Layer 5 of a small transformer language model trained on English Wikipedia (11 layers, counted from 0, width 128).
A neuron's activation on a vector x is squared ReLU(weights . x), where the dot is the dot product.

Input weights of the MLP neurons that the questions are about. A number n stands for (n - 500) times 0.0023.
n17: 684 583 432 602 453 477 804 527 384 482 338 363 465 553 515 716 344 640 485 650 300 507 403 396 545 515 386 543 465 620 396 485 412 704 511 607 504 432 342 380 542 221 475 401 309 575 470 370 349 255 671 268 707 634 540 415 431 476 415 690 519 393 471 365 537 496 354 291 417 265 508 443 749 526 599 609 694 669 623 620 657 530 466 628 475 570 595 515 586 413 582 725 386 386 466 522 658 485 202 453 714 524 659 328 440 564 579 521 687 587 454 677 539 595 302 575 595 604 572 528 307 651 710 474 291 519 446 655
n29: 728 412 430 724 625 458 459 607 500 469 408 593 435 517 482 593 548 504 324 659 436 539 580 480 679 394 641 555 555 273 394 507 629 500 504 556 454 463 588 368 537 432 479 630 599 339 662 437 577 323 318 593 553 276 521 703 496 237 344 318 496 554 289 387 570 414 786 335 519 496 441 408 446 496 622 309 548 549 416 492 412 262 591 504 398 656 586 606 647 473 447 530 274 388 346 461 537 568 780 500 728 492 645 479 521 666 425 559 484 296 451 508 489 634 411 417 654 726 718 492 613 382 487 763 421 503 587 404
n58: 263 645 412 553 420 619 655 457 441 472 571 348 507 727 445 455 376 665 478 592 458 323 426 520 275 570 350 471 503 401 576 431 395 567 526 594 549 485 467 618 343 496 657 433 388 120 467 526 504 519 552 537 373 500 645 360 586 685 394 511 343 484 251 663 494 398 446 413 784 365 366 692 582 689 287 419 354 684 559 371 527 354 397 563 589 541 486 537 486 336 389 569 608 745 594 514 459 755 385 647 500 539 668 517 538 310 538 566 669 422 485 306 599 736 316 486 507 374 437 426 705 649 449 511 412 621 630 437
n62: 533 556 811 655 562 537 618 330 585 652 380 671 392 545 346 464 532 442 418 655 573 376 350 402 453 622 460 531 470 570 598 219 384 284 341 512 508 468 496 344 656 492 512 580 306 349 416 585 580 646 412 600 355 417 428 610 391 514 437 359 315 508 368 345 427 500 479 228 600 554 320 660 283 532 392 484 440 473 330 774 425 280 457 144 633 386 577 551 266 303 459 755 636 390 525 424 492 508 695 791 780 408 616 384 522 520 443 560 754 425 305 541 520 481 439 556 330 700 632 803 520 336 642 551 520 590 533 588
n97: 699 402 406 591 547 703 375 478 412 240 558 574 494 457 600 599 674 427 431 459 729 482 460 412 534 448 447 602 454 535 468 233 464 543 500 404 456 451 568 295 485 425 423 475 618 393 485 475 506 558 454 568 520 567 359 519 456 369 515 423 424 403 491 466 543 362 445 479 654 704 485 522 651 356 519 276 481 488 375 459 516 538 570 536 491 548 312 405 416 455 462 449 231 442 414 532 469 554 638 593 627 403 382 329 474 528 505 454 613 471 415 704 481 629 531 401 291 302 670 461 518 546 595 503 443 554 620 349
n104: 530 565 497 476 687 287 737 644 338 473 598 517 425 483 522 606 280 541 433 362 515 557 342 562 482 622 617 436 738 783 519 543 443 424 594 511 483 609 569 701 478 239 294 551 237 273 736 265 471 584 715 646 456 620 313 456 408 497 329 398 567 416 595 459 350 341 435 443 398 342 416 419 360 464 511 540 628 638 478 437 417 544 658 307 507 517 553 723 424 500 515 623 453 429 405 576 431 667 333 602 642 550 540 549 517 536 448 572 680 485 526 496 760 531 320 476 528 459 555 466 321 435 686 568 619 536 773 442
n118: 611 435 595 564 461 589 454 550 526 794 679 452 677 367 626 611 566 663 460 616 430 436 565 643 486 507 406 618 432 518 380 540 721 724 387 503 529 652 455 532 514 373 530 590 696 544 459 179 617 561 590 538 606 452 539 507 427 425 608 753 341 609 403 504 597 405 431 530 465 479 479 613 356 304 652 575 483 235 384 659 486 410 752 452 625 344 440 404 588 453 585 482 403 482 488 704 476 489 569 636 376 146 517 473 400 497 607 494 400 532 721 461 553 387 660 532 490 486 382 467 575 441 506 565 486 362 433 428
n128: 511 697 320 594 393 595 414 484 615 274 419 647 453 536 473 450 484 552 500 619 472 526 508 426 584 313 457 608 699 785 508 338 372 632 800 508 368 492 546 627 500 466 367 298 644 822 697 484 461 460 391 395 436 423 353 500 625 559 462 640 591 472 425 587 494 547 431 121 554 516 349 565 653 488 481 761 375 258 546 453 633 379 599 639 629 536 679 596 317 447 325 647 357 421 507 422 369 449 373 436 572 459 578 595 259 670 549 290 600 641 472 555 540 543 484 133 433 520 539 581 359 566 539 270 429 648 583 500
n129: 594 612 500 546 702 584 490 525 626 651 385 679 475 306 470 507 466 497 460 581 448 319 537 629 527 323 681 426 405 719 410 579 563 721 493 394 490 670 585 569 429 523 399 497 255 379 368 630 341 355 588 483 396 459 539 662 353 473 420 589 517 422 569 503 492 421 273 503 534 574 391 389 624 331 565 497 524 545 356 704 525 382 433 417 623 678 490 769 391 457 402 552 432 379 356 461 422 479 476 405 517 273 551 485 472 561 500 799 533 511 552 576 718 342 514 570 595 659 459 554 377 727 568 547 368 483 643 608
n138: 628 888 589 350 651 587 800 551 576 550 366 637 342 387 606 500 455 597 192 634 432 509 597 462 557 535 199 598 429 555 473 282 526 581 602 527 432 558 473 390 769 591 539 545 532 518 138 581 727 248 500 464 735 523 483 441 721 436 443 500 450 439 526 204 489 423 832 348 572 546 590 536 351 496 773 540 752 564 602 240 830 527 584 438 466 163 206 721 610 664 251 606 397 436 419 462 634 696 496 829 523 514 383 624 517 576 729 307 664 533 536 605 422 688 671 504 448 555 670 439 597 598 704 681 477 593 601 678
n207: 516 461 527 518 486 464 539 383 612 438 623 337 319 622 528 376 564 362 702 584 504 630 674 339 535 347 596 432 681 377 486 761 603 394 731 504 420 496 549 670 511 254 595 550 609 266 148 589 672 415 649 514 546 381 433 461 745 459 441 242 684 522 408 375 462 593 541 647 514 402 369 462 379 584 306 637 465 507 350 396 559 448 500 440 560 669 575 385 483 652 555 475 500 409 589 554 426 468 500 518 623 489 532 845 543 426 639 520 800 441 493 586 590 523 454 493 537 291 511 522 320 415 417 479 525 491 507 405
n276: 531 533 729 494 462 434 186 563 404 435 386 649 378 453 583 396 628 545 523 541 599 344 338 582 666 629 520 553 494 301 503 588 523 574 510 250 777 597 376 291 456 380 429 402 483 473 336 442 406 391 497 551 467 433 510 473 483 569 592 537 483 465 552 507 428 360 433 565 776 632 359 530 472 507 530 597 547 503 430 281 514 687 662 507 474 599 422 517 576 553 417 407 655 339 415 538 406 610 403 483 762 388 379 250 481 460 621 651 673 744 432 439 459 447 537 538 393 541 544 486 540 470 411 497 397 371 703 627
n306: 356 403 508 791 756 648 509 649 831 782 618 461 465 393 650 707 615 378 562 619 534 459 587 728 546 546 322 341 646 392 604 401 648 428 399 343 564 788 588 660 783 516 379 517 478 755 462 487 508 597 496 496 505 434 351 616 398 451 731 691 500 527 667 676 503 693 447 549 475 439 542 590 306 357 453 966 547 412 717 388 649 367 396 464 363 383 582 646 476 721 361 465 432 534 534 367 572 470 643 500 517 319 436 636 634 293 450 544 77 526 504 466 552 338 649 210 471 703 483 549 533 614 473 663 522 563 608 668
n307: 553 489 464 362 430 320 461 599 548 638 192 440 188 422 462 199 692 653 589 651 562 567 677 766 579 474 550 540 600 441 593 537 441 470 545 550 713 572 557 753 519 747 504 511 225 481 318 542 546 261 359 469 446 487 489 376 742 479 466 645 430 556 419 384 623 717 393 411 458 469 565 524 460 633 580 689 519 373 372 337 429 407 500 492 601 560 463 500 396 648 571 457 492 392 541 529 416 395 417 543 383 157 408 390 333 626 519 621 635 508 523 263 329 543 654 246 739 418 447 568 496 382 427 436 629 364 664 363
n312: 525 403 618 516 508 608 361 476 579 572 294 547 536 409 381 824 559 620 451 558 571 636 558 517 650 327 390 592 598 476 269 549 477 531 151 559 393 566 589 532 496 345 601 649 685 651 609 429 566 691 594 355 402 328 719 607 638 640 500 613 452 541 621 647 487 278 117 549 426 411 512 566 573 547 738 639 512 837 358 412 472 510 604 558 311 382 308 357 673 631 311 608 438 607 440 582 671 619 644 354 468 598 660 487 402 707 634 573 508 374 417 627 592 536 406 753 466 516 441 521 255 360 482 461 440 649 576 523
n346: 648 402 690 540 536 238 592 553 446 569 406 478 434 434 368 551 555 266 401 427 288 435 434 492 391 372 393 287 324 609 279 511 412 551 676 516 697 406 594 544 449 416 978 634 387 667 555 504 535 463 496 409 272 598 631 608 472 617 581 315 367 508 618 492 380 664 352 340 476 321 720 375 434 453 169 496 504 519 601 620 553 462 372 554 298 413 614 671 567 278 565 536 594 612 447 759 786 564 473 418 452 405 803 496 390 421 444 658 437 549 540 552 540 361 532 611 640 680 488 570 697 390 418 589 428 379 524 453
n359: 496 363 437 430 368 594 525 522 725 612 521 396 438 430 471 463 312 679 270 555 572 303 398 526 426 689 525 594 516 555 547 670 512 197 504 533 602 579 430 283 246 420 488 300 680 508 525 534 550 526 696 475 527 547 421 259 161 567 415 746 381 321 576 555 589 584 392 528 716 436 383 360 660 512 596 801 508 153 684 339 560 395 279 637 674 462 560 282 480 322 761 376 654 625 556 583 537 496 343 625 474 404 442 329 554 446 542 578 428 509 403 589 729 554 747 375 388 212 542 592 333 878 466 479 322 676 466 653
n377: 363 430 541 322 468 391 731 423 575 551 441 351 635 346 392 80 492 435 416 428 504 508 419 276 508 597 610 654 335 492 576 374 291 614 504 393 604 626 570 340 398 663 489 339 302 566 371 401 422 549 508 339 633 527 522 500 603 465 162 531 496 393 511 512 448 376 402 344 586 617 229 316 287 281 571 539 516 277 562 432 516 551 419 475 526 385 413 768 426 401 540 794 496 389 422 665 336 772 426 406 556 365 736 448 602 759 428 662 568 582 484 516 788 515 397 625 492 568 469 516 458 520 332 640 556 516 705 500
n390: 354 472 496 480 627 541 435 397 116 489 556 378 481 761 771 747 504 713 597 444 646 477 378 508 394 575 460 559 660 374 431 465 446 460 449 340 579 480 706 655 500 704 489 232 549 555 313 649 460 442 372 496 304 617 485 419 620 590 769 544 325 366 412 755 556 383 670 496 612 282 763 475 363 520 536 421 240 451 527 451 521 382 390 631 606 452 615 358 432 583 393 565 592 620 507 508 397 524 437 521 443 637 500 442 670 675 707 455 509 231 403 297 207 441 235 156 562 602 416 433 653 389 533 539 569 401 402 532
n391: 542 672 344 558 492 252 535 691 601 415 217 273 372 331 172 611 500 484 414 594 539 634 689 565 421 492 635 564 410 516 398 541 574 527 656 677 493 416 454 441 718 545 339 569 618 352 519 658 492 588 393 439 471 540 442 636 492 300 350 477 284 870 589 407 396 582 532 708 289 385 542 415 504 561 519 325 477 703 345 500 663 423 704 565 245 694 441 402 590 548 543 582 343 435 510 306 481 672 515 436 614 300 542 449 489 603 539 701 566 707 481 652 516 664 431 576 385 449 412 669 496 653 413 284 410 503 461 550
n404: 713 261 280 515 628 587 377 565 590 592 493 425 599 538 736 511 541 462 454 555 571 436 406 492 365 700 644 468 479 172 511 478 382 493 657 463 357 378 287 681 386 450 496 356 496 500 551 559 548 385 345 459 129 554 528 474 537 394 262 596 632 419 596 451 397 612 446 482 629 428 448 588 719 540 467 379 796 455 456 549 511 641 674 621 528 215 379 547 211 681 523 496 496 543 410 359 731 511 339 523 447 454 326 676 497 677 574 438 516 504 556 339 477 562 403 493 464 335 504 279 373 500 637 544 477 580 568 357
n406: 438 386 428 415 674 304 590 755 329 508 158 386 516 369 558 292 359 452 850 638 552 447 408 365 487 571 462 585 524 170 587 789 603 686 660 410 673 360 517 366 381 397 561 487 478 458 390 645 605 518 487 436 300 687 480 474 513 344 421 598 674 291 353 410 559 547 354 373 436 570 564 402 372 568 636 525 526 540 676 712 711 548 354 397 343 496 492 320 532 425 552 461 585 259 756 553 500 362 323 557 317 309 802 476 595 508 528 532 646 628 345 388 699 223 718 556 570 543 360 598 258 327 596 466 470 842 409 508
n433: 725 403 452 618 434 629 270 448 698 414 500 480 570 329 504 453 540 522 246 408 427 594 309 664 521 769 514 635 359 445 610 552 309 439 457 442 364 568 425 518 374 782 717 536 622 472 686 547 539 391 446 561 469 519 531 536 656 565 504 471 566 534 621 544 453 653 316 413 633 526 403 599 773 371 647 511 457 401 543 309 452 444 549 371 510 424 438 195 839 350 589 305 385 433 633 483 439 456 479 426 489 594 277 592 413 611 388 446 523 481 500 708 386 433 504 375 479 452 464 542 327 482 310 408 474 575 577 482
n446: 488 721 569 489 347 566 310 677 500 346 462 571 298 356 366 351 616 312 628 612 760 661 479 518 521 492 577 675 727 509 530 471 583 483 864 509 476 803 818 339 479 541 741 568 368 517 296 517 390 327 188 675 509 276 581 569 517 439 500 560 701 496 656 699 528 686 544 426 406 403 342 579 527 602 573 568 384 557 113 470 509 273 592 170 731 461 257 441 391 397 579 496 709 538 692 496 644 557 513 496 312 344 654 694 365 662 622 456 358 265 704 374 661 528 655 380 525 374 517 639 483 564 481 378 570 482 496 530
n449: 552 602 484 483 653 568 345 638 229 426 460 648 398 304 510 523 463 476 758 652 345 468 363 398 625 493 683 494 497 483 442 322 387 546 444 303 651 576 404 578 381 420 449 493 442 457 384 510 180 465 453 686 475 557 364 503 493 464 607 490 527 660 474 490 634 557 438 555 586 390 483 591 538 457 703 348 487 424 605 602 538 436 438 373 645 515 276 687 644 493 531 449 480 500 317 538 477 436 206 476 381 608 453 548 651 513 461 596 675 424 389 598 300 327 523 453 417 382 414 483 461 579 527 415 422 420 520 629
n459: 613 358 478 568 662 532 465 707 561 603 473 653 310 396 470 550 396 729 325 453 383 657 481 427 432 523 631 534 475 630 425 560 504 366 492 469 540 469 385 583 646 534 629 531 627 310 508 477 439 508 396 257 441 258 383 336 566 282 556 485 520 359 441 277 500 285 464 362 742 413 496 340 276 328 650 481 724 573 417 335 588 627 621 390 434 542 701 591 692 258 868 776 581 609 517 452 335 437 688 524 405 311 477 739 325 465 497 522 372 368 578 586 465 547 655 590 493 645 477 355 579 535 517 492 327 714 331 420
n460: 497 521 431 541 440 311 458 536 518 625 618 600 448 406 602 375 364 482 456 543 419 392 415 449 428 425 298 597 545 578 511 419 728 576 331 566 615 476 431 383 403 339 304 629 489 661 469 392 534 627 656 545 712 533 460 521 486 528 449 285 546 482 587 532 474 475 598 470 528 525 712 555 648 431 229 614 681 599 397 514 529 455 527 125 378 561 286 490 428 431 471 383 479 605 475 530 759 673 314 590 468 529 625 623 316 458 631 484 407 554 525 521 465 397 301 396 627 284 611 569 320 680 566 599 270 434 713 524
n491: 545 658 270 612 399 554 375 690 448 666 486 493 330 576 351 613 539 587 544 624 525 490 663 504 650 483 419 571 559 597 475 442 626 525 549 450 517 641 461 414 370 599 540 546 583 340 384 596 546 717 352 698 546 433 600 364 631 332 455 458 677 304 636 532 668 571 478 572 334 511 521 403 702 486 553 584 436 500 632 759 639 374 583 690 467 361 364 403 437 607 424 374 338 641 742 443 381 425 444 624 240 552 539 469 621 440 494 582 587 478 411 289 601 343 358 328 517 482 539 615 420 430 414 396 457 339 309 672
n505: 537 567 428 487 663 545 585 846 626 592 571 651 482 519 570 548 400 818 492 549 363 419 629 517 402 539 340 573 467 756 321 492 535 448 338 504 590 774 528 484 480 358 614 488 529 520 544 592 579 260 440 492 583 589 511 371 472 500 395 420 602 554 688 940 572 548 616 504 341 426 377 472 790 615 540 512 484 564 731 468 529 507 539 593 606 401 465 469 669 691 345 199 242 511 629 451 587 395 571 718 643 371 619 385 467 468 623 760 509 698 597 565 601 585 280 530 799 423 516 750 262 512 482 382 313 454 708 694

Each question shows a token from some text and the vector x that enters the MLP there. A number n stands for (n - 500) times 0.0066.

" young": 446 455 623 514 431 445 472 469 504 420 494 611 537 651 494 480 500 453 548 238 515 474 489 578 558 491 486 392 360 494 517 577 527 467 469 508 412 497 572 517 497 450 343 639 450 510 565 509 532 529 487 486 411 441 513 469 539 389 494 510 519 511 503 480 761 492 477 516 368 484 518 535 527 594 525 533 497 411 545 561 521 613 434 489 384 553 503 507 402 477 552 420 545 413 572 401 470 477 423 564 509 537 470 474 489 511 487 378 506 483 544 425 518 652 468 576 460 456 446 456 609 510 530 623 485 330 574 544
The neuron with the highest activation: n104

" was": 414 502 550 340 502 532 475 516 543 370 544 557 540 540 474 505 455 461 600 229 538 490 550 512 489 428 533 493 422 473 481 486 394 457 501 505 326 516 583 424 488 504 431 516 553 478 500 472 507 455 490 402 489 335 566 452 516 305 528 466 512 491 572 445 845 538 459 504 452 496 503 622 506 551 498 509 525 426 479 474 497 541 453 421 412 634 542 542 491 468 504 437 513 457 551 340 495 520 454 559 474 474 501 543 381 528 465 453 553 451 533 418 515 580 479 606 407 522 399 449 548 574 511 591 488 358 498 592
Which neuron fires most, and how strongly? n446, at about 3.3

" by": 394 518 558 403 480 437 456 506 527 418 508 604 565 611 412 527 537 529 529 285 502 489 473 524 520 418 483 485 461 510 464 492 411 460 486 483 432 484 575 463 523 510 374 505 470 560 516 518 513 516 474 446 431 368 567 432 528 383 490 499 476 501 511 399 853 578 476 510 385 502 534 582 555 501 489 539 458 417 429 469 528 642 468 422 381 584 631 534 508 529 535 446 529 425 573 368 492 469 412 573 488 536 484 517 446 541 332 429 513 466 545 467 509 579 481 558 420 474 428 493 598 536 542 602 520 381 487 584
The neuron with the highest activation: n307

" Pra": 448 498 627 318 504 502 513 509 507 435 504 530 586 609 418 441 475 507 481 190 554 476 514 472 496 469 530 369 399 478 516 636 399 538 453 550 338 502 473 494 531 572 303 507 541 469 500 509 538 530 561 411 537 343 558 501 450 414 498 477 473 492 545 500 783 560 501 537 380 483 503 585 527 552 553 489 537 344 527 496 492 564 437 520 565 567 557 551 511 554 488 439 578 412 658 403 544 483 470 516 567 570 530 524 427 532 316 365 505 490 461 479 481 519 504 524 387 517 449 461 588 531 524 543 483 297 541 511
The neuron with the highest activation: n377

"ous": 498 424 540 479 478 486 435 464 529 425 477 569 511 616 423 499 504 466 546 255 505 482 489 467 536 481 453 483 458 483 539 476 469 435 445 503 375 495 544 457 497 459 443 557 534 502 551 491 480 452 482 443 433 443 552 485 512 355 480 496 463 529 525 485 780 490 535 608 351 555 498 528 590 555 521 464 460 497 520 511 500 639 406 476 455 573 487 493 482 469 523 425 550 300 547 315 541 470 386 572 478 530 526 512 387 504 400 440 531 554 549 484 475 625 466 609 433 444 365 503 541 513 549 608 496 318 502 572
Which three neurons fire most, strongest first? n391, n97, n505

" the": 480 480 583 361 495 526 473 482 505 459 486 538 582 562 441 520 501 478 546 229 530 509 511 551 493 472 508 398 441 517 543 554 405 478 470 500 417 456 508 515 499 527 422 526 501 530 520 527 483 519 497 446 400 411 551 487 510 413 522 472 462 512 537 487 946 543 500 547 418 477 532 593 528 458 518 495 437 432 527 494 511 554 472 441 428 559 572 494 539 538 526 384 531 465 596 438 492 518 380 573 486 517 524 537 399 458 486 448 537 445 508 441 479 597 437 493 395 521 405 534 569 500 568 575 464 372 558 574
The neuron with the highest activation: n390

" too": 483 495 586 359 508 507 447 558 560 404 432 515 542 629 508 555 474 497 501 279 512 509 512 576 535 517 471 416 407 504 538 487 494 503 502 488 425 523 655 461 483 423 385 549 550 441 502 485 562 548 502 439 473 360 550 473 548 399 505 481 538 565 515 479 804 619 516 503 442 469 560 582 544 592 461 489 458 386 576 454 496 537 415 477 354 532 551 539 481 447 482 438 609 405 615 387 494 559 412 575 555 520 570 495 432 541 353 450 494 485 510 526 482 569 416 566 435 500 365 471 533 567 525 635 524 422 536 521
The neuron with the highest activation: n58

".": 481 506 629 357 469 494 489 536 533 410 524 554 609 599 460 516 453 510 456 197 514 399 483 537 528 431 504 474 400 471 493 533 493 450 479 483 356 525 505 522 548 492 468 510 525 436 546 519 549 455 515 423 420 384 469 447 497 338 483 486 461 464 544 458 845 519 464 454 536 487 519 623 546 488 543 507 504 419 488 445 549 617 451 470 391 572 636 535 436 478 543 490 516 483 599 418 475 450 428 520 470 454 528 503 404 508 400 487 509 471 504 525 509 630 474 533 410 493 401 452 547 601 512 598 446 382 505 544
The neuron with the highest activation: n459

" Luc": 484 420 597 241 501 526 417 535 507 427 418 592 629 539 433 543 443 510 518 218 511 470 482 459 512 479 484 459 422 498 513 625 468 479 509 513 488 458 507 506 542 501 339 494 495 426 574 416 570 512 444 446 473 346 511 420 478 363 488 465 448 554 462 452 723 641 517 489 474 535 546 612 561 588 545 558 534 442 535 533 584 513 420 522 406 605 572 521 475 564 505 430 552 387 630 369 512 468 457 547 505 550 515 475 425 528 393 365 497 468 533 453 539 573 458 543 437 490 441 521 520 523 500 508 492 267 483 531
The neuron with the highest activation: n307

"s": 396 515 626 377 479 585 471 519 534 504 489 684 619 560 473 510 481 536 560 352 437 506 522 465 577 467 460 371 397 508 564 584 426 509 498 552 456 536 501 478 487 454 358 488 438 491 548 493 484 485 484 430 452 348 501 483 448 284 538 449 499 513 478 458 877 661 495 548 447 491 517 596 513 499 519 500 510 450 464 508 531 592 437 524 405 612 523 529 496 540 480 434 555 456 590 404 503 475 437 517 471 528 495 514 430 524 492 555 535 512 531 534 532 591 460 600 492 492 382 520 548 498 527 515 501 277 520 565
The neuron with the highest activation: n505

" with": 433 462 561 353 467 495 455 470 543 406 467 581 562 627 449 535 482 508 513 238 525 473 433 534 504 459 504 451 525 538 509 500 440 473 493 547 414 480 527 420 501 489 476 461 497 538 507 503 509 473 450 417 417 402 556 417 534 369 525 498 467 484 543 380 825 532 484 487 368 487 531 591 527 534 494 508 485 439 435 471 522 582 434 437 422 594 616 541 493 517 511 464 522 367 549 373 548 485 401 533 486 542 502 494 366 531 395 470 515 534 513 448 475 603 455 536 432 480 425 447 594 535 549 612 497 332 468 595
Which two neurons fire most, strongest first? n307, n128

" born": 425 460 647 420 514 556 474 494 495 341 620 515 525 594 490 526 472 471 575 214 477 557 521 514 600 459 441 615 437 472 457 537 494 451 481 526 332 519 545 489 456 480 469 520 522 414 572 492 535 525 462 510 473 464 511 488 500 529 531 558 483 472 605 472 806 563 484 524 429 460 494 605 574 539 505 576 488 426 465 493 518 553 402 492 399 599 547 487 488 420 503 347 562 423 615 427 538 491 459 577 492 526 494 514 401 483 334 378 520 479 553 488 500 571 485 547 419 518 393 479 589 580 469 608 440 386 479 471
Which neuron fires most, and how strongly? n433, at about 2.4

"ss": 440 501 607 302 471 470 523 455 538 534 498 620 574 538 431 521 489 543 528 230 462 518 562 487 542 445 457 515 419 531 533 591 373 472 488 523 430 493 531 527 473 452 420 596 485 453 565 455 516 460 498 559 492 302 564 482 471 268 510 489 516 521 411 498 782 642 533 571 446 527 520 495 569 530 540 520 517 410 512 490 603 580 470 501 390 576 490 474 508 520 475 467 610 439 616 339 562 469 533 483 555 546 521 503 459 534 448 437 600 507 469 453 506 603 446 628 521 508 374 524 542 479 519 499 476 318 527 520
The neuron with the highest activation: n505

"ives": 482 509 575 401 483 501 489 509 513 467 496 613 543 637 407 536 436 502 578 295 473 491 513 477 584 454 456 456 426 524 506 519 388 450 476 528 322 511 587 454 524 415 372 462 485 526 528 447 526 480 461 413 449 306 504 472 496 346 511 476 479 504 532 488 816 577 479 523 469 487 496 551 626 476 492 509 487 441 470 515 589 605 421 509 430 655 535 581 460 475 510 487 546 375 582 407 518 486 384 471 508 525 510 525 376 513 374 446 498 447 515 592 495 506 488 606 458 480 407 453 540 530 543 612 510 357 552 566
Which neuron fires most, and how strongly? n17, at about 2.4

" Mac": 383 468 590 263 439 504 451 479 482 457 455 573 618 559 480 527 484 501 509 304 492 437 483 531 490 507 503 521 456 452 534 684 421 513 534 533 337 469 556 508 558 546 279 539 497 483 620 509 540 546 419 443 461 379 527 414 447 370 585 494 495 502 475 414 797 622 469 527 482 498 461 619 526 557 550 557 457 433 467 530 547 571 441 512 380 576 559 481 471 588 519 480 515 435 570 410 496 493 497 522 452 537 520 483 474 507 513 382 495 504 499 497 546 566 459 568 439 528 433 486 519 518 514 572 456 216 494 536
Which three neurons fire most, strongest first? n390, n391, n307

"vel": 462 465 467 293 461 554 439 525 550 382 460 540 542 563 440 489 427 459 500 251 453 467 493 478 580 484 465 459 495 523 489 534 400 419 510 500 320 514 566 551 421 519 369 586 490 459 579 505 484 513 510 408 477 385 568 399 473 391 488 500 522 511 510 498 772 538 462 565 473 493 521 524 583 469 546 489 450 463 550 504 529 606 406 516 427 585 489 545 444 456 497 513 603 420 563 346 551 497 465 503 540 558 595 484 445 514 391 403 559 543 480 402 521 589 530 647 428 496 405 538 576 419 465 541 506 392 602 526
The neuron with the highest activation: n377

" been": 422 480 605 398 479 526 460 509 531 335 518 589 531 584 459 504 476 439 570 221 527 472 509 501 516 424 522 479 452 486 512 504 425 462 499 480 317 511 542 399 486 502 433 519 555 460 522 483 493 466 539 442 497 295 550 458 547 332 492 485 514 521 551 450 857 535 487 515 430 479 508 596 513 513 512 535 540 420 486 480 488 567 413 423 434 582 523 556 494 492 499 408 506 490 603 375 491 524 442 553 502 503 492 536 348 568 441 480 593 442 534 465 478 602 444 563 439 499 383 493 529 564 487 589 491 354 450 606
The neuron with the highest activation: n446

" be": 456 472 543 328 518 527 502 499 512 367 533 528 544 629 419 505 471 444 555 226 483 462 497 522 510 432 542 453 507 454 517 474 398 479 496 501 323 564 565 449 471 493 405 490 545 500 492 449 495 484 508 461 498 383 520 429 540 306 515 499 497 500 584 453 877 528 469 533 405 459 540 523 455 542 480 551 481 474 434 437 500 561 418 445 396 581 512 582 513 509 460 439 514 407 627 356 519 502 463 541 525 501 518 546 374 497 402 423 561 468 522 504 460 580 455 548 392 439 420 461 562 544 507 565 531 341 475 576
Which neuron fires most, and how strongly? n207, at about 1.5

"'": 455 478 559 463 491 506 456 488 484 441 469 538 561 584 389 495 476 461 557 284 424 432 538 465 571 493 508 419 470 489 512 539 480 479 443 531 341 501 558 478 500 454 449 547 523 554 525 501 431 558 469 468 416 419 598 478 480 296 549 460 538 466 550 523 795 549 415 490 444 502 543 679 571 515 494 529 479 512 536 454 484 625 434 468 406 596 547 491 516 534 481 483 473 397 506 458 497 480 371 487 518 542 542 501 374 549 470 418 518 514 493 483 505 661 443 561 451 466 441 493 524 507 581 605 496 258 445 579
The neuron with the highest activation: n312

" feel": 578 444 627 366 527 483 456 515 530 368 521 575 516 594 398 540 451 448 556 223 526 445 542 514 612 441 499 430 468 524 516 513 497 540 485 488 350 540 567 479 518 398 405 549 563 486 534 423 552 446 529 501 501 369 579 449 517 347 503 526 588 531 595 469 762 543 446 527 437 447 505 562 517 591 504 500 464 407 486 495 481 583 381 492 388 523 601 500 493 542 465 456 518 349 607 384 532 475 458 528 545 514 521 508 384 510 453 397 515 444 495 511 517 565 437 615 426 456 415 435 529 503 510 673 525 398 539 532
The neuron with the highest activation: n207

" into": 361 459 543 407 472 474 441 529 517 354 514 558 523 643 408 522 488 498 547 214 497 511 463 497 518 454 525 526 481 485 561 526 418 424 513 481 364 502 601 435 501 512 399 512 461 551 508 493 547 477 464 444 445 366 525 437 513 386 506 496 512 467 540 411 813 555 519 552 333 470 519 543 513 491 564 538 419 462 438 480 508 537 419 439 391 546 541 495 507 530 505 439 553 360 607 454 479 504 464 537 480 499 523 521 402 527 295 466 552 466 520 471 487 636 467 554 401 490 431 479 494 517 556 636 450 272 528 543
The neuron with the highest activation: n446

" joined": 419 424 558 359 432 532 459 493 500 374 533 573 532 577 497 543 491 482 583 242 487 559 426 542 511 437 499 479 431 538 519 522 478 442 516 532 353 503 611 386 521 485 433 483 491 471 521 504 566 435 474 488 439 409 543 393 520 391 535 509 528 509 542 427 859 523 499 501 401 487 503 604 540 516 524 489 553 425 492 521 526 548 411 433 412 619 505 543 509 505 514 415 485 425 584 414 534 466 406 484 492 525 491 508 359 485 449 428 508 485 541 492 465 581 455 601 435 502 420 484 590 545 563 598 495 389 519 549
The neuron with the highest activation: n446

"rid": 440 498 676 309 390 528 483 472 521 527 516 570 639 523 467 567 482 526 528 248 437 474 564 566 555 498 472 418 433 534 476 585 489 482 612 516 327 503 452 519 503 480 362 574 493 490 466 440 566 529 434 515 466 430 537 483 475 326 538 531 492 576 490 448 714 599 500 512 470 467 493 656 527 554 472 568 538 436 507 555 544 529 520 498 454 578 518 555 562 546 462 468 617 438 643 416 542 473 533 505 480 523 576 555 414 544 424 404 589 508 454 452 483 576 473 638 467 478 435 558 532 489 525 565 451 350 470 523
Which neuron fires most, and how strongly? n118, at about 1.3

"ing": 499 471 636 406 456 534 487 535 504 482 447 629 605 507 408 527 461 521 574 368 430 466 502 462 558 509 469 493 411 487 536 597 452 505 455 545 421 512 481 462 476 451 405 490 467 511 485 512 466 484 444 536 433 405 518 477 434 351 559 517 522 491 451 440 846 574 495 553 445 463 505 625 573 525 485 537 475 465 539 500 524 673 396 492 411 580 550 533 524 490 524 491 581 495 526 393 502 485 340 503 447 542 483 506 378 534 380 609 559 522 528 496 508 538 454 627 424 493 378 511 528 520 578 567 485 288 504 569
Which neuron fires most, and how strongly? n449, at about 6.2

" of": 430 470 519 433 464 502 471 512 504 404 503 562 575 571 462 500 484 529 557 279 514 474 475 552 568 473 498 479 499 522 513 502 449 481 465 490 362 455 526 439 480 493 408 528 518 526 534 537 510 467 537 425 380 454 536 437 509 314 530 471 530 534 540 422 860 515 497 542 408 506 493 580 506 515 513 518 510 442 470 506 559 607 422 476 370 555 631 479 481 527 492 419 535 435 536 437 489 462 375 499 461 518 507 515 399 524 356 483 559 515 486 457 465 606 428 526 481 484 444 487 532 542 531 598 498 259 488 589
The neuron with the highest activation: n491

"ty": 393 516 619 294 472 512 476 473 543 356 477 493 559 690 513 458 474 461 526 335 478 403 418 504 611 522 449 408 463 509 503 524 540 476 555 502 362 508 579 577 481 504 397 655 513 477 581 521 577 503 514 438 475 267 505 449 518 380 464 483 527 434 584 465 736 549 586 553 494 489 497 568 491 574 483 531 481 365 517 508 590 641 410 454 331 515 492 566 513 535 500 421 538 365 607 429 507 490 518 545 508 513 546 544 498 508 394 437 449 557 543 459 469 535 504 569 447 513 452 397 590 537 524 536 462 461 549 557
Which three neurons fire most, strongest first? n138, n207, n306